Layer 2 of a small transformer language model trained on English Wikipedia (8 layers, counted from 0, width 128). Numbers have three digits each and are written without spaces.
In attention head 2, each number of a token's query or key is one row of weights dot the token's vector x plus its bias. A token spreads its attention over itself and the tokens before it by the softmax of 0.177 times query dot key.
The model reads these tokens: " capital" "." " F" "ollowing" " the" " r" "at" "ification" " of" " the" " Con" "stitution" "," " the" " Congress" "," " while" " meet" "ing" " in" " New" " York" "," " pass" "ed" " the" " Res" "idence" " Act" " on" " July" " "

Query weights of the head. A number n stands for (n - 500) times 0.00074.
q0 (bias -0.146): 609588462418579437374464494518619459613530466380497618559557341562662641598528550701528389367431570427365470583621350551437483455511389578511477386453533429388608573524583409384563446726403735508511320418372406316717526657494525359497354452387491605437463382618568489314360486558524503536617511540460413601424550544451367497539642568613586366438591443535572401548552557356442662337494
q1 (bias 0.021): 426586349420562436629466365656647464593442421530533625589592390655542384593526320406426694500503547566451696387488540595325424392417410482383506541467360500505500574497440514471456509568582497519506537529428302535645412298585398413692545465317760379533480462595522517527489415462533581447370659331657492573269613556448448418456503585425480544601310566628521424492335497616471417598438
q2 (bias 0.043): 646339584559487649421185469323441575562588506317518466461576559585633487545469565597432353535530365627548609425487516343414442572581515626488582563588477320550626486438421369535540684497764509646547571582454250621434471407467418572458503447487312683701418519494586557644385522298510543482509546569412302640625429451259385413272506389543420506533578479442300632503563300411558541590650
q3 (bias -0.027): 680399515542626573270270595287481497491414541291547663484539699348594475509464629506474458694503518530446535536478393398359555738607500508586491676525548473467531414429455485497552643526662407483416500515563236506384598692522396555460456383563455525549369448441565580481439467476443456485569363455640291439771650500424336668552441469459591506401419494463411604542483306400572689586544
q4 (bias 0.229): 621532435592485427258538477363324695469636601576345413687594488241529444494479577482422419452494466533548462395564539409560441551455378426521566550553465512581423542540621456332445646347707602474503423551321605424539605476283619580454615545566296573695365530554595474519558595586675564526609488476399626643372373468412448450244574414560594592391453509402347521576411597677558455360582
q5 (bias -0.093): 594271633516438544439485542459411631391513465314575385540345777348408511380615535459470420456609579581472420429319596381639500437519525520454541537423552506422517426549428535679439650349471338469566590530555544428410582531462542606548560467566247634455429614407647431589564555407503379511475412473612511402672459382556461630407342471523454584523543466604401632456426408609518544621540
q6 (bias 0.151): 460256551527458500513371701322440576302600484454714260449392560460414446511524602536360434580519522596555460651459546347615388645538482495552270604551488470465559444539588548585598604484442601521470673555411672406439545615261622540331397503586445515479497572464476529611614465525590479489550334596475442430620411444605558484495513500466444528483389503422445576382584375600561464613551
q7 (bias -0.221): 305480482415328393595555418460575507711335355616433657457403557593375496566517540298545623363619398582389368619708514668363406428435665422585452356372518600511408355477400367527556432614391271455507446466704402414593493364249365613637564360400661623520497750539294500532358265458420450680341363517653657430551642470517670470633639654407587500525336569437584563661589507660459603657403
q8 (bias -0.004): 511422653543458549523509400434472443601596644580650333492530452666497589547487572484602562322435436555653617545646328531395550334586505554559373326562471375538508577559427406513505546434629408469573561454537509582532561478500430552392489578613519617471605538525518471612450315318463616421685642667414456492479540611470640280463569461556408456525536347464440387556575394486365360665479
q9 (bias -0.176): 648614619574643392653629590634526411514426370520449532511536415537554440542718457725473555456412685414309585613374486479422401396432391450549703387534584541504489581453370591607574538516290327427585581442451678602626402433637476424500432559423525497364380553526428650549532571517375535415536508344593492525364451511578405573540394566520516497494526489578430604335455533636533536440471
q10 (bias 0.015): 443399532470588392459676607334494593363418717536548663424577617420284491469421425463450659509535528486519394500611540526494521460387568480448405544440377522505513444471592429567536439554546509630411331577487438315414647609338571508333587560359460506479408512569410556446346719434458419539398164512603342370743660294441612578361506523430668625297497535397387641520435475571630448675533
q11 (bias 0.304): 466394666512479533483427533484248474404760573469486357485428605469412568400355331491426438449494664642593466497472491393653692482574335427538527507658421488589509654458593448524437355564522660624633450625460797296406604552595537407424515602500286450555556443531568440553549538476569480509587491542470466334432377465473494608276592409425503339392469449485443397553389302277599527423555
q12 (bias -0.091): 451448564478275548681593555551494551503508506726659452622370386643436686491480390416631567315456624518520486583709461582597470469416419472564565228459360455544454342569531473489625514713333486492525483441450542443480549420255492472465445466641410485486570406731414465658421531595515558571364590494570516563388500310491614586505442468571552379541407524546411557566683506546474452452591
q13 (bias -0.133): 545343244678738584516281366412562516669366507412481567497376521572542634652493581407478540546590439549617494497454477569545341599642479542375645625469504357563517424425383593533522572461630186465440598583642363513481476483482468326855461337503520475648464594400580541721398322375539429390477590493569456598497464419329406360333584560639338598558524579618296530509459691557362434810516
q14 (bias 0.107): 385458299414428391669503559523415570677458503394424532671451374396434439431511407495453419457351682661530547389804546520327350513441495414465400482435394408530547443449505573546529347527494373398530465470655744604418613442595516560561561405548602469419640711546388552567518369566531492335573589511540436423409529656467571596492472454545516594595517516401514434546508475596495433461497
q15 (bias -0.057): 592339497619598603441238450366606362510444518539461392465553583564461325525473533528473549623539497565584544565395528410429557463485434466283623814516679401432560548369478515503274757264484300666463461546539340516348481469464450381652527514519402533542328450413789500666476521415640461422457614521534335594543491560360256497375352568465554569459458494669383576385485366616514525529545
q16 (bias 0.005): 621454247383626492600526488489464553503403534458622739635476519533442392340444476439486527505330626524478598644449508563368464691452614490619548530511446575508434571497511466367428595490503601515372400308494293562694563557305477608420442485545492537371447292545506536347544569399537669471411469511450378568534571482406560495477573495402315522412564523581477527517638578565606473508516
q17 (bias 0.010): 490527480462571548612755497688503500395330593513552584484656288392488301548609410550589541380460513364351521465483556464543512340233447523503667378536477750525533576533411454572601312503279525485522407383434574618500513413711527570390516594236456367433695471515452328248460575651363343454354475462368614471444463469363628540491464458556580571503621527474570358408542816593523560407448
q18 (bias 0.085): 562463675617573475345237449424534490443584581459508412540533543469680545533465489508527533659611761555660571475407546451471409644587475530353607588597413434543689505262475447500468486524759440622412478681523483456403556397573548497638454538572399590505402489539581439526476443430503388401555519412429424528473605492367347425274394463425425422503563503469291405477426600447495475584479
q19 (bias -0.138): 472486565417515322667573660736603549497422423576590577699566463410582385591577550515584381267581571393515488420732297604425409446500531497667578297435373506571614472418470451602561509579440398497479329437509621385518528466309457585620615450422590494552440600639389494276526432604440515582518343458521454503527609494346488559375472509688664482481466756503576656433615639685564506360564
q20 (bias 0.018): 563405491524651611291484607334619409449568473364518611462562741487476427494609740473460585647654447610460527615425442500535554470601435411503393646564568377437677528517525619375553655301520476654540434472696357444277453603292494568478337617638595581527335447497587603522459491428613524604562423399497342553625651377318214530485514444538488513373471617491409738408427404478520466588590
q21 (bias 0.040): 440459595414430410518416348354349387530505560589605202585466533470456663404336572545380432521434489669489515580492458428613472565662466292408395447470545484492432507652548505553408597497612518370484656621602598566497665661453480652495516449588516455538558463589480439601513442441664467625540372563581525396490363497412463681523468508401551446484361412438486524421523380505505518510433
q22 (bias 0.089): 629431540559460443443278458212556367500531344390480363586593648457523368521597532447468328622563491530524632462313541480278451672636528421556420698565626351491653541494658633565416612339642405621470670509522528566427509570525503350564462597572494550676369500295620517627589562473576395454509567583586386560595573538560352599474365531556404378586553443458437719453554298467414551509483
q23 (bias -0.006): 564423325564560690595257426300506532619396549513515566538429612449494538394402524451473580555628639602565550551497362538578401604558586522332365640510366314412560497503574667546551546349634270547522622595668323547439525371366488477722454451471644454661429587552423580644384417431471461554466581362650427481549546386394303361521520574481461692538458494293206632439479363566483488706431
q24 (bias 0.022): 500554392509500559633454345516506359529669372402374401360559474554606532556479627589400328602500465633590542472251509517464491647448375492485537370519529441403570491413503554632551485473523432552340977608494585519554459579559506625687500600461460484404472338494725432458396476478523323422615488303531474494381458620525484512426573591503190506334621441428278396462497413363480589485338
q25 (bias -0.038): 577670445482436551540465588500631327596691254616431249506464395568538500443476512485413494503546460405542526554475337570416364335639497432615399467488531539444365434478515399503474512699415544402645471518444752542741460648604557470506532632574630456313530515363484389620618338655478541413422509411527735560408480663557403477638536562447503300768380500563481509614443425476472476438410
q26 (bias -0.008): 589344554582513570446290550276507522407408416371679468377424725353371405483438610454322536694624463663603430572378598422528375657471622464487421624514619331443636564568497586480440631241612319678438471530510381424291429483416510494625357518582392594570365563317568582661579523329625346522586574490601286450742526352434326464557438588514432587384527487443340658411532390507570530751612
q27 (bias 0.131): 609452299535381594438385561534344736394606566371528444482371718476511530361399543541516407596601682669409410561243651423573614535604527556457401419527407398518473535547550574529483500325636552461593583404521389424308664452361542642443486489564424574573485450508634545718520558340555591395497596738428447465642428429462402529398497486494477449470364469414451649525547285367586503525594
q28 (bias -0.080): 413708587382542392584686544602649356503330428580520550455640377485454338633624463639425558477424536369444587588519468508412418462344465455555575552615605585537437505508421537390447460546284483470396354445491414635650325503639422497455411570397691399219665494478421497397464520595340415444488460378503533438477574611562541491640437592585693565626590492692549361389508635509557451478358
q29 (bias 0.281): 365642558487531480551617591482193519333622684701432461579708317476556552470546245636514364503442541420510510476716596469430474460483417539596500585573447580700438614424390477433490417814443796390470467593462787456629452622592506402342556636479503433474620568601242378178597517541514484477544403517331573473381566555631591559477503376486526395572524391436627197603350594459590493357448
q30 (bias 0.156): 414557369360511733341452624408439631421464364485667691464444714385524614420507608424571493641580345557340324652452565487627453709538800487688356672493412490467408402448541513387463517463818407412510551541507354514423504518215490627330361401482675620487596507464376596443420479363464621473441379527438605448883463217375549463643630493450429518461479510220562574452616392549513497592618
q31 (bias -0.064): 537393469500623515414395490366566380606448423434456363562530717450444392485548591455396494545633454464545532511436426379481450557500658503461467610488649311382688594542605738566428672321589252625599568554581433527437604607522529577562438603678533570541321576370624586568532524332611535608521369587518457588717488412497284444457461509412409531472438506470383729242534397634511551657585

Key weights of the head. A number n stands for (n - 500) times 0.00074.
k0 (bias -0.047): 461406497469359396365430563567455459395572565500570338310587375455542568439500275509525560689577541652411599453594463478539419307452458500437414544571306454333323450465641525486378577399655520551392565451524439497493394506533613618535582537425537433475614494576459379646428528558491349531399403497583563610614613424425715390422478560518702409565684552718357529707626413430556454366427
k1 (bias -0.130): 588535527467461456591505441555508458575458381641625695545531572433626641607640583485430454546565582429381473484358398544481593398485467554513510414393593575715442616566485390490445334525429467592541584472406505425316558434473252602426459576344559671435503578604337579433460457455454553422404523403628397477566432626669469657453452375473465518375564581448595600548591495617505479586558
k2 (bias 0.069): 275653423323366653466640513494419531662652353582570354500416432500447555367586614482452536443583521464446526454421533444412361343527522473568556619636443587458325470590557448559566364471491649393657688449575642449462473546579537495506491577242497390457571542610445543463388571624522544462605367565494486579467565506485545518748478466475570394438311591551472622550334596566834554256517
k3 (bias 0.318): 427563594442310693359600510594648508653418427568623538305651402573517390458646561474478556429548627400485395546509462467497540298512372382518509484631603574653348543553311297488617377566450529486641512459543525500459497434519520603303497464374497481432471461419387466372386535566634457394556297397567610739594561474565536517523575638420796587427552404485547464541424664363574491309431
k4 (bias 0.104): 319462686434565366410561510519431580374598527554620442534236444503494475601464459659715554413427482508515401439497512469607347494440561423279515684559398443238522411403687515419477479547532506375563580563721379388649272432542593317519530539450563379564443430628622509387695413451583412547539515656467555317317322547333579615485455503535579420725469572485644392477385509451601666463506
k5 (bias 0.107): 433550382505588539575688313503470517249515630544565445540343470487482513347461444402536397536508532488435502526343562610448616533485596646505466477344385594639463459405456384603703582673467425348531464617473453594613426474429470433686541548568428456643660403410565557505538492579593417533604623539322532390492564485495411523427605619408490622379508403376519500512473521503418536463513
k6 (bias 0.157): 394555681583616508474586468520328495328388623469463336450413528494511525582353526643439449484657503480454508443414704492605513564301650495693610509421383500304572572490486531465474562529440495423454415640480483663586492450569599510506431565714363417560548489566473586334589476541577418629736500524360485503479582376347481349623515554590466497629433386418643450462433470577538600418442
k7 (bias 0.206): 688362368476595536563490497449603281457560479412399560522860491447500509455742494479319536485465588314476698525563408607434558432544489359497515579525714524975693481469434529536549547564611512649533559494472557527245451546601362522378556619369494563465354473447542600584440571485380503433404387349686503503547424517686440635330483560375357591503577554515500512458471386512470542489404
k8 (bias 0.144): 543466435541629445513444503459293450469584457480564433295591497529398514592690470412450626519587449384566579518404475500549393614481525625544618649597526492470398576479563617596434465379477681648585473486357750511432472570535415508489554462692486532434508486516503495631487481648514521409459524216555487609571424543470494505505549414414473125418369537542311576410492442461614662458436
k9 (bias -0.111): 461588356527352616497623397594405495472456749625529560478465544361384525416468489299462519524635470724376368608329569533568542577500458556449439551494483376741613535543395474621531410487583414487457407594365469554412555533321603633580545507402468665612553391447462562506490380566503610646527555602508503424471363377476476487529677444441547640442539546576298522422569522538455634597531
k10 (bias -0.083): 417444480452575497380647448503554674500460491338653575580616424507588510516684575663552809423454539415707608262636404636524491433529485590583372567410531535606431615276580491388438757535510414570615421522728524561447224595643494559510402592390474432500395481352465402324457465474615553553642298535446485529599560522380571478407485399483556742487576291399469529401506785604485330451494
k11 (bias 0.203): 320616546381601443402490382557425546350431488509413379568223568730559410603441568649633601602538549495527471519449637418560488458446566500458479610609376521174414632364680497380422574403446425503616488566610440497802417418370601511722450617716488405506739539576435480425578473582668363651575544673327529524449583570391457262581537397534409466568469417518636436556434506473503491477456
k12 (bias 0.106): 606446347488614500461491446292552391372607345543446313521485594518549512402581683611377427465506285591424742551329451451537546529512343442436488607506259506505461656569597542523503575400534488536523442570460426635428324533701494476596552800567424543607503562566475413491599665384552454534491514581471478524384572603423429466427538631485303423482524452319308551637528494541624681414423
k13 (bias 0.075): 452527583460405497622666537609419604523596411375524576374541445545576529364596646289416540447581583463353458622576312526308479519519405599627581297552668612868590574688419452615701556714573491535559525481399530538343373452428260377490509526302460585623419462482262476497413565478201509412419449500500630446494375612663418634383556539260503360506535449528681614529557506462540627444467
k14 (bias -0.082): 430460592430645595583528388414631353546616477340441559364458598576523497556534490479582445539538465522397500536528492530423574573497587421500503483685619618512794519658335472482540409595461505594555490563462353318488406551395611486570415439607401519548477455500517608557513352471613485599463599623453473468531325464405500526546463468549474460278543327540655433373503365415468628320462
k15 (bias -0.161): 509574365612363666485627470597449730608538440606518653516405569361470642339473572479470427393568603480294233466380506503442500439734407764624473399266497586664491413627442320470580388596503603477536437567353633488375584379494415469425557514417418535535597417618320550500494576463429592393472681530421474321670443485540401650503667465401482525541541494506616593663561485398621342416506
k16 (bias -0.118): 437569810408524537434579546545586543690393398595613649289625456484526456524479435487511642526490373493567495505604542396458539442521427346450555383516436471383465515375548382526541484456668508637518565640464542372296427616578553544359536402475492436630403639557512523308452395460517479613481461355676555489510560487423578694383500528453459527489568551487332527532553636583522350530551
k17 (bias 0.046): 536324482520444357578537589555621729657531560677598661668532593461335368506506489413528549422425411535491611442518356595497396428523505360434480526455552474395419537451523478517595666565509477451388312529618374602429556701390545479574563479385535396559356653232563406731517491465708630565497568592537450400555600559436415503548514376316443621440485486526518500400608588421401532729621
k18 (bias 0.247): 313543405464481593497494380542547600599573433425462480372312530530503541535596546411517571356510667546452442599603482495456608492550369502646487445519553626454514570577474421566525466619497401498647596293440458418494478401369376425621407529421482436569539540401319437399652568447500582600584497398487540644440572536534463518586666455500485430424372555596625669692482667444731529482523
k19 (bias -0.162): 615430362546527547385519538537344369506609503506560550370444527394637533538532509480487590512407455578332466607633425505500366326552438410297372607473457400620512581475441469471599598637559541547526465596811364547370267640617478513518422638366610605469422680382417536558407569551629463673541480642520475618413451360553669637328423575430409449536672430604370613402612544459586657506386
k20 (bias -0.022): 459635544565424546349603594637393655479442615551644494485517491322536491503466536506506528554566669414373440476445599406518500347523471303690327415349515494464397571492500364295555508424412608335437517437595603460570316541527511607280407513524335530508600457454400522322258619573467531514586403580574560471543472586497650380428659505586737634568577618532461547481596592526526543500389
k21 (bias 0.117): 530460666611394403443425383564503408389483515577477406538272554557480479584477615591447464516583516572524563619356534365571472515249620590536583529527494500307508524439497505383409407464409588552599459612402610594491476460508575524599395461674422451465668297583517468435643404564566480434351624573516495513420487421492439426467400661715477362500478418529563473575423398460387672545467
k22 (bias 0.077): 441534517613397700638486500434358430466544524675495546382339500193521553393438511519494497554608603448369382522486530464671489589432525624632595440500638620483517445628304424535455303545465457487630524524455572456487636411417667572595471455551408440405668506613444563452403451525466577376418558573370523390470503338489574433642641474588558420447410466420661633503438434503643473469548
k23 (bias -0.121): 450512512548405594517532395580534423584428482503503551581642550295588658403488670446377542488653577503361483574551339551421713524566542511649360430441671671736488558721347349679373559441386515562605535503350532530370436433548330624448370442359363630468506597511346483354451592393307593488386517548554606497640291556557609459387534554484597524339444632326500561520454600418489718534401
k24 (bias -0.022): 447564617610353500557420336704550634488581621566448401419307481444388522497352400455374616602607574538518463456379470384390529551449683456696384364456557482339525329602359355664349354712421446557542391413400538648504699485398529585635344414441542601433769691497585612550561345579361535614410497422503554609461459520539518462451500526422482497534398598403690463607339536600542566554523
k25 (bias -0.132): 469474473383579637506399481453290353395480637506546330518312570371425598605421416453401435509431557562527415652585729483748604541415478425471515507515353476523628522573485612417371380416418639494350576592280387518493779392409429467518579459694580550354639398617519628644631576557541549592339598465462506488476459434518458494520455602685425274479488591428644557558415354626442473486589
k26 (bias 0.021): 369629404672576816571685338516455524442443576317500682548581420336448580293334567472440426410650567298459405378408546573487560534568497562731531438272572749691541474547351479417653503543487546400624527488542539553431484506441461526319430517497407556602614409541253521278443469481385594337572548552497657516678448582384623606542704562458458563442497485443559642558429484478583537406385
k27 (bias 0.010): 355524402456641650468545347488418406345508464583388359512384445634607402480428555520624419486681348395610559600274653376382500453402635423564542534436536534310434389481646438618522417423360522426662564559491464494556454503485573436431608557515525583668534608730552616407587422389518418519525606634400508557403530533361611349608545505430503586410276382437539391592546528415477422385519
k28 (bias -0.112): 644417389540365565606480758549615523690358661438597672572708586347329533552508545398425511535466492591438386498557463475520476465588423620487655482492557508644500438439352438382606540471423537574275426519514528500377552508440518493464587351450457565495420446320553490564389417459480594503406503489609408598623545419530383616599581464430379511408586482639443484342572432565420433638565
k29 (bias 0.115): 526436574375519307443363483467572512572428556540531497493386529722312370742375546635704581484473539589639461368647428476579442494438465523350525706689387475173568462450648576371333544497413400551312534506553387443732561375473606390668491529716672228503513497420534422474539375612676567573573448588453434535484624322490350374567465380766568513695500371513580381350434573516451525485528
k30 (bias 0.191): 479555624540387449500482453568587446469465457542448525542850431441585258520507523540439583383542514380628741503720560516454412463453593269633450318476550456643472438516510396463542540421443657589610777540381355473543555657539384595177619385371507426409093514617661352337323623476313565536604250437573526619394339484433700635513541503549477623458469590497479411409567514442450440452614
k31 (bias -0.158): 518754536720527630511488529503277659476472581636614606488415427318460645527477486468519448585497536361253475476388552497598563494372562574752535383279556450583572613461456452477390396557376497428483376643430649597414530420404508546386279389512401491528637459555548494464348436467454511517394494555456603485616284354459645589415528564747597405464573604393451598511508417479505620519472

The vector x that enters this layer's attention at each token. A number n stands for (n - 500) times 0.017.
0 " capital": 525535547575444486508403540530526480507474505529555471352584439493682558460541543356620437436482508406518526501519506514450453449479444486517468519543499544905419444513382426479463470586531505517584517614504457485604549547522164579438546484570570581488512547448676562509406502485218486447477543461460547558497509539406536427499586310401445533566498537529497512663590503504459453517490
1 ".": 584523551584486555492447573599476469437507478454486489432565583496588589493507540471524457305480595416537548520561374516510449424502417489579478379514442443821586507523468475581583577511520485531533407623455551502569533549501282518508493568493518587515455451527553550527455433483311494427542494453577472582481512514543570374320576273526485497510520506498452492567478475412605468469524
2 " F": 591525493602435523503451493464534434518436473421465461374621616527470556522527470447617438487497496467425441483516496475483463529547405532504466416549504390792494501464383525496592592549540412558497428596384538469478473558533300539531630510464592587453485407522490467602485565445240566428343472466615518586556557403570559491437551330488544562520486422636452466591518536465592467509515
3 "ollowing": 549580538594325599534490411483443366503518423416464468647524522603541590406553552543503466509402471421524571554599572530487444475537514471575466412504556528769410454477370538549513547525540422483430465657441493489502538452448334473461460463557522684354469510501455446544559501588299590382421481538464650618499519468591581389396613418380539515650532581671434440577643459432536338399641
4 " the": 546604439592451596505458536555511415495458442527455411420660556545600538510414588467496495397452559483445469537535472475486475511510422491471468426552467481798428523480390499552427544485515488546472487503438449471450525558505297559430507571488543559436517553492604519518537458456253534398448485428546630567562488527513582471396526352409591439532560609539472508670507475499629523401485
5 " r": 589582518575611502589484513445505426471461561543453504307644456477541493433593540544540476472385519503538557581429464482634503497412410454484464455504441445833608462482420494557648508543499487592438405501439558549602480464509377516483577522529472576483528514461559486527427474381125510497285526484577488567438570482537543618464430423371472479604453470482420488651503570453580423451540
6 "at": 596521391685633566605522434502584473459415539506603577396610549501517532432462472452457373381511485475475526454493510473558527484594449402588471390553570532748548514353417447543547471511552405540531431640577617497398420615472305550416515559477488445453516609456484478502471485465351559428468455427617522557538376538452451597460471369409522511573455692559470482531526536499495415465430
7 "ification": 492576563629401575522432428445528484519517553570418554440561467535458569325572612491413369456441483520506593363473614444432550482525521394588494480516606582777358438537526449547578461593438603517588494656463460514490553575506515572371430456442541611498487349502650486598452453399395439383493441432538531475618365498508559447594437397369489562490502497478505529658520495344468452451501
8 " of": 587574578540331455627492571514489430518473435445525486521596558589551540348525576470431456456445520527487592474455397422370460527564325536559430472537409530743600501526463483567436390559520534534578502671465510491462395451542362577415534546436588520499490517573483566475494585491333430452445516448473581573575480470481601473516453378327573506504596550424518491591426485468616384362488
9 " the": 534607424566449599507471524546515416504460443524453403425662537557580526518420597457459508403452573505439477538525472472482492523519413490462476432569454492814418520493414499566423533500507489538458488472441449467418533558504319552437497575477551558432521556498578519497538458468277546401455476430536629555562481530521580497411525350380592424527563612513489519666500497509634533398472
10 " Con": 552488524524447470514443419517605402445464504517463431485593497491511538443451361370541520456468558492365501446458502470513437600562461601571516612550467359933413511537405476426609449520566296535538454556416440482343562492501320426463624505439576579499525562629512467573652473476416530515525488432526600647509602428527547445474495408500446530435574517426481467685416511515562552493484
11 "stitution": 521495567548373539445455453433553477470560525432520436422591446547572516507531458361565522332428541500546536482571531533456543479458455530644562516548524462946512603543476388431569466488346530448631471663624465445365513603532401478438400435509512667425542455513621433509429486370462504444592497473343526492582394629429580582564506361399460486532515525433462475632601427539465481445466
12 ",": 633525519507445603589471533564433413604535447411496540476589553476641585407532467484510522532474547500379491460426466448431503512494470491527531429586464456761585556547491477546511467528552603549548514510494536447499485449510352425442519553407564619535453506527439531515413484538332504406473520423591536461517450514515469527406572303444493435590523490568386502515529496417668508369551
13 " the": 533600413546446614508456531549520421510459421513452394421655545566582508517429592450447530408459592520438481556536477478481502539523422486468480453581451481826404530515413501548428525509513493528464484466449434462384536562491324536443503571473535537447533552518580503485529457462305547396488473435511636537571470521518575521417514350368591405520560632484502527653500484520628543393466
14 " Congress": 404429510506419641505441461506591407517498413497540510448605425510550581396462435415464597423492634522496581535471485538449595512644494571549487542538470363955502524436417428362526322430469492461615385547541502487492569612482376503457427476541612668535554529572577404458432464509443586630555563414449561718578490453593496510384438417484344386462453462497483450682541493503492452464492
15 ",": 632524510491442610583463543564440413603543426407506541487583548479643576402538460482499539540482552509377492479426469450425515520502473491530534435590466452776579555554494475535520460529553606549547523504505528444484474455504367414442519558405559620544460505531438530503406493539351504408485521430583533460511444510512468534414551302440486426583513484560396505505537484419667507365553
16 " while": 552586474467347600541438615580459393533539357433438451512553424520666566451514489388454472496515456466512552482448525491454584508461497500583521493548493489799608516509583480518458573473570555521498431551507513487404526493562354393503556523503616621480480461561330484451427465572330556322390466407496610560442499574554550470358597314404531498626504541595546521619524507451585467427512
17 " meet": 531573339500431535532461529577505390540536454512508549413565363481479505509598561425341584507473659514593543572366442573504456548556543535500479570581508551911601453535525481470576375372445516502576435581563421552534527485471391418464473504560431696407552525602601384494392410464366462457410481468440612579547444474486553562366550392438392412634455431548420470627642582484483446419522
18 "ing": 505579501538530594469477590553513472530524461488504618365587400447423504485532550436337497501438535481469531531483553453498482544581452410513465531583548465843524528620387433529555478464587602422511585664489514609413446464392381514409470524416553533504500549560360576560487415512362515387448405593559605554546445543475570502421291335501488487466556522574611540528398536475473470369518
19 " in": 534561386455483648464480386501453416431523359416458548467566478550536553437580575512375587462535567514509508485550420493508494418560393491518559523599434465743529532572553507522501497515629522580567439567465554497407472377508336455411579553471554621543593420644440571449625533478364464384475459410467584466484476543512575505417558347401477456555522567473496462617432492523603446413418
20 " New": 436496429417553497431410532417569390497485426422523470367637547531532529535468470409245590536545643550452459564577510480390567446451481567616585369599503453816398491544499422372490506519588452471504418431555426458365487456510403496503510577443529678490496491504461572566670471485427515377524502502567469560599530429600541550462554380472549521508432503591488437584500463530579474429573
21 " York": 536465557517525521457450537452583427545559494412531474440617550542524568604463516380373551591544564499391571498531608502413557435396443530591459459552517538781471504520537309498522506447460515433514434488589419408452494538485464412490576584397543630547544421442575466613464461481335467370436472506486551562628413481623539565420718357404482496375434516513421413545656485471459490498649
22 ",": 612529515476460605580481542553428411608554429389535531488576544479628579414523456479465532563498528511385484490422468457428518503498493501538526440595497472771586551544504480523526456525536628545539543487521546443469482460512400404460535568393544630531448517522422528484401492542378496406496519429577514444500445500536464538426547297433483424575504468570416495484551472438669518354553
23 " pass": 509541384482409610494481453427574426548513539503499452422576431486549588334619475460363516510555511483590589573461400628610551582505438538518514734580439537924509463412429459389585486503481476499489462529413436426454568478519439530445574472448438523467604621558476361589478512608313480505426485443465647507520600514544500557336527396415444465595407427527435485585577565433513438403520
24 "ed": 566519584555486456558492506462498414472570462521543621479539379482499592492629591361338490676542590456486505542516527460554519526603468445527540535520442451909512464465391527504562534545546555427516473562385434517427553470372404498386575585368482450485543561515417624522507562563443467321495447518644555384576453649488547506505454321435504466468523572484539476474506450452473452369496
25 " the": 516622405520471628502459532531520411519479409493490381442644545576567494513429588432395539437493567525434474594527467484487515540535449490466482464594471472826391531512427504540449505503491521529454500428476446474375528580493377521460511595456533548447531570507556506450529456471339537395503478438504601524548466515532569515429485337360587381518537621482535527632520464536633562372464
26 " Res": 467528483397481514549404562543566429485470513468542419327574566461347469381626488419528567515519499486616462405448567524560476495564455425560518499553460428975405561471423502401645361526518438524647499529487475539412581460490356456494568420675577543563616449501373412570513502546376541515538513496455438614484546337536589513429463415328448521416486519523476524537422537568613649433502
27 "idence": 439537488615564564591456436566515456527554491375433395432527401446565551452533437427516529433452395486414559456424424451460565567510515475635604574581483553853454552477403485543594508465415559460619537599599506547314494468449427510381554490443487576441501389430530492469460368447476523362659474636353412523596454480528675624534535385363516468440553540514618492601507544504417540454532
28 " Act": 429511454503337636517493426577559451387486616426474546548596516544520455376551444372457595518604525543518557523474472486460481522558425574528448586574473394834489533437501469365609266511484519498596449461488488561275540567543414510464447494454547804414564453682630389575498492597418499500449521526438455501548566454564588386442465375467461523479592540598447433583434470497453397466337
29 " on": 525545386439493653529501436462461406441552356356480479454545494594535613423545631489394513540543511486421525534549438511509536508562455510475594589571457561792536503545528584483485543520631546542560475503424575537320483502499441453494618516478557555524552521633262531437594484482339414428404460509466608590437501532488571530399560339525448441463496520569500416577432511456556463350378
30 " July": 514567422514515600518451456549494395417514469496581493488508523538443717436500529476397523569552667537494466590439451518474525536548462522496531508589489575917418547460481428486471336613531532540565418406441554429387543544466522446581468555444400641474533477542495367542525431387646460379532535599426464517482591464560473428296621338420432510480607499546444480559335523517493556475498
31 " ": 515381523495433538534491518550437445471495484529514429423594544491476606441528463503412481406502604559485427558508520452493539455540387513465483567600465475884506549588426525618495480592491520545409451509488559468371486549551523497571544580395472519409584471497443458576514538481414505437482501483626413540486471493569398543479481294390536486545562546510438455526416505481661558419508

Token 17 " meet".
Which token does it look at most, and with what share of its attention? 13 " the", with about 10%

Token 7 "ification".
Which token does it look at most, and with what share of its attention? 3 "ollowing", with about 30%

Token 11 "stitution".
To which token does it give the most attention? 10 " Con"

Token 14 " Congress".
Which two tokens does it look at most, in order? 13 " the", 9 " the"

Token 15 ",".
To which token does it give the most attention? 10 " Con"

Token 23 " pass".
Which two tokens does it look at most, in order? 20 " New", 19 " in"

Token 10 " Con".
Which token does it look at most, and with what share of its attention? 8 " of", with about 30%

Token 21 " York".
To which token does it give the most attention? 19 " in"

Token 20 " New".
To which token does it give the most attention? 19 " in"

Token 9 " the".
To which token does it give the most attention? 2 " F"

Token 26 " Res".
Which token does it look at most, and with what share of its attention? 11 "stitution", with about 20%

Token 12 ",".
To which token does it give the most attention? 10 " Con"

Token 6 "at".
To which token does it give the most attention? 2 " F"

Token 27 "idence".
To which token does it give the most attention? 26 " Res"

Token 28 " Act".
Which token does it look at most, and with what share of its attention? 20 " New", with about 10%

Token 29 " on".
To which token does it give the most attention? 20 " New"

Token 25 " the".
To which token does it give the most attention? 20 " New"

Token 22 ",".
Which token does it look at most, and with what share of its attention? 20 " New", with about 20%

Token 13 " the".
To which token does it give the most attention? 10 " Con"

Token 19 " in".
To which token does it give the most attention? 10 " Con"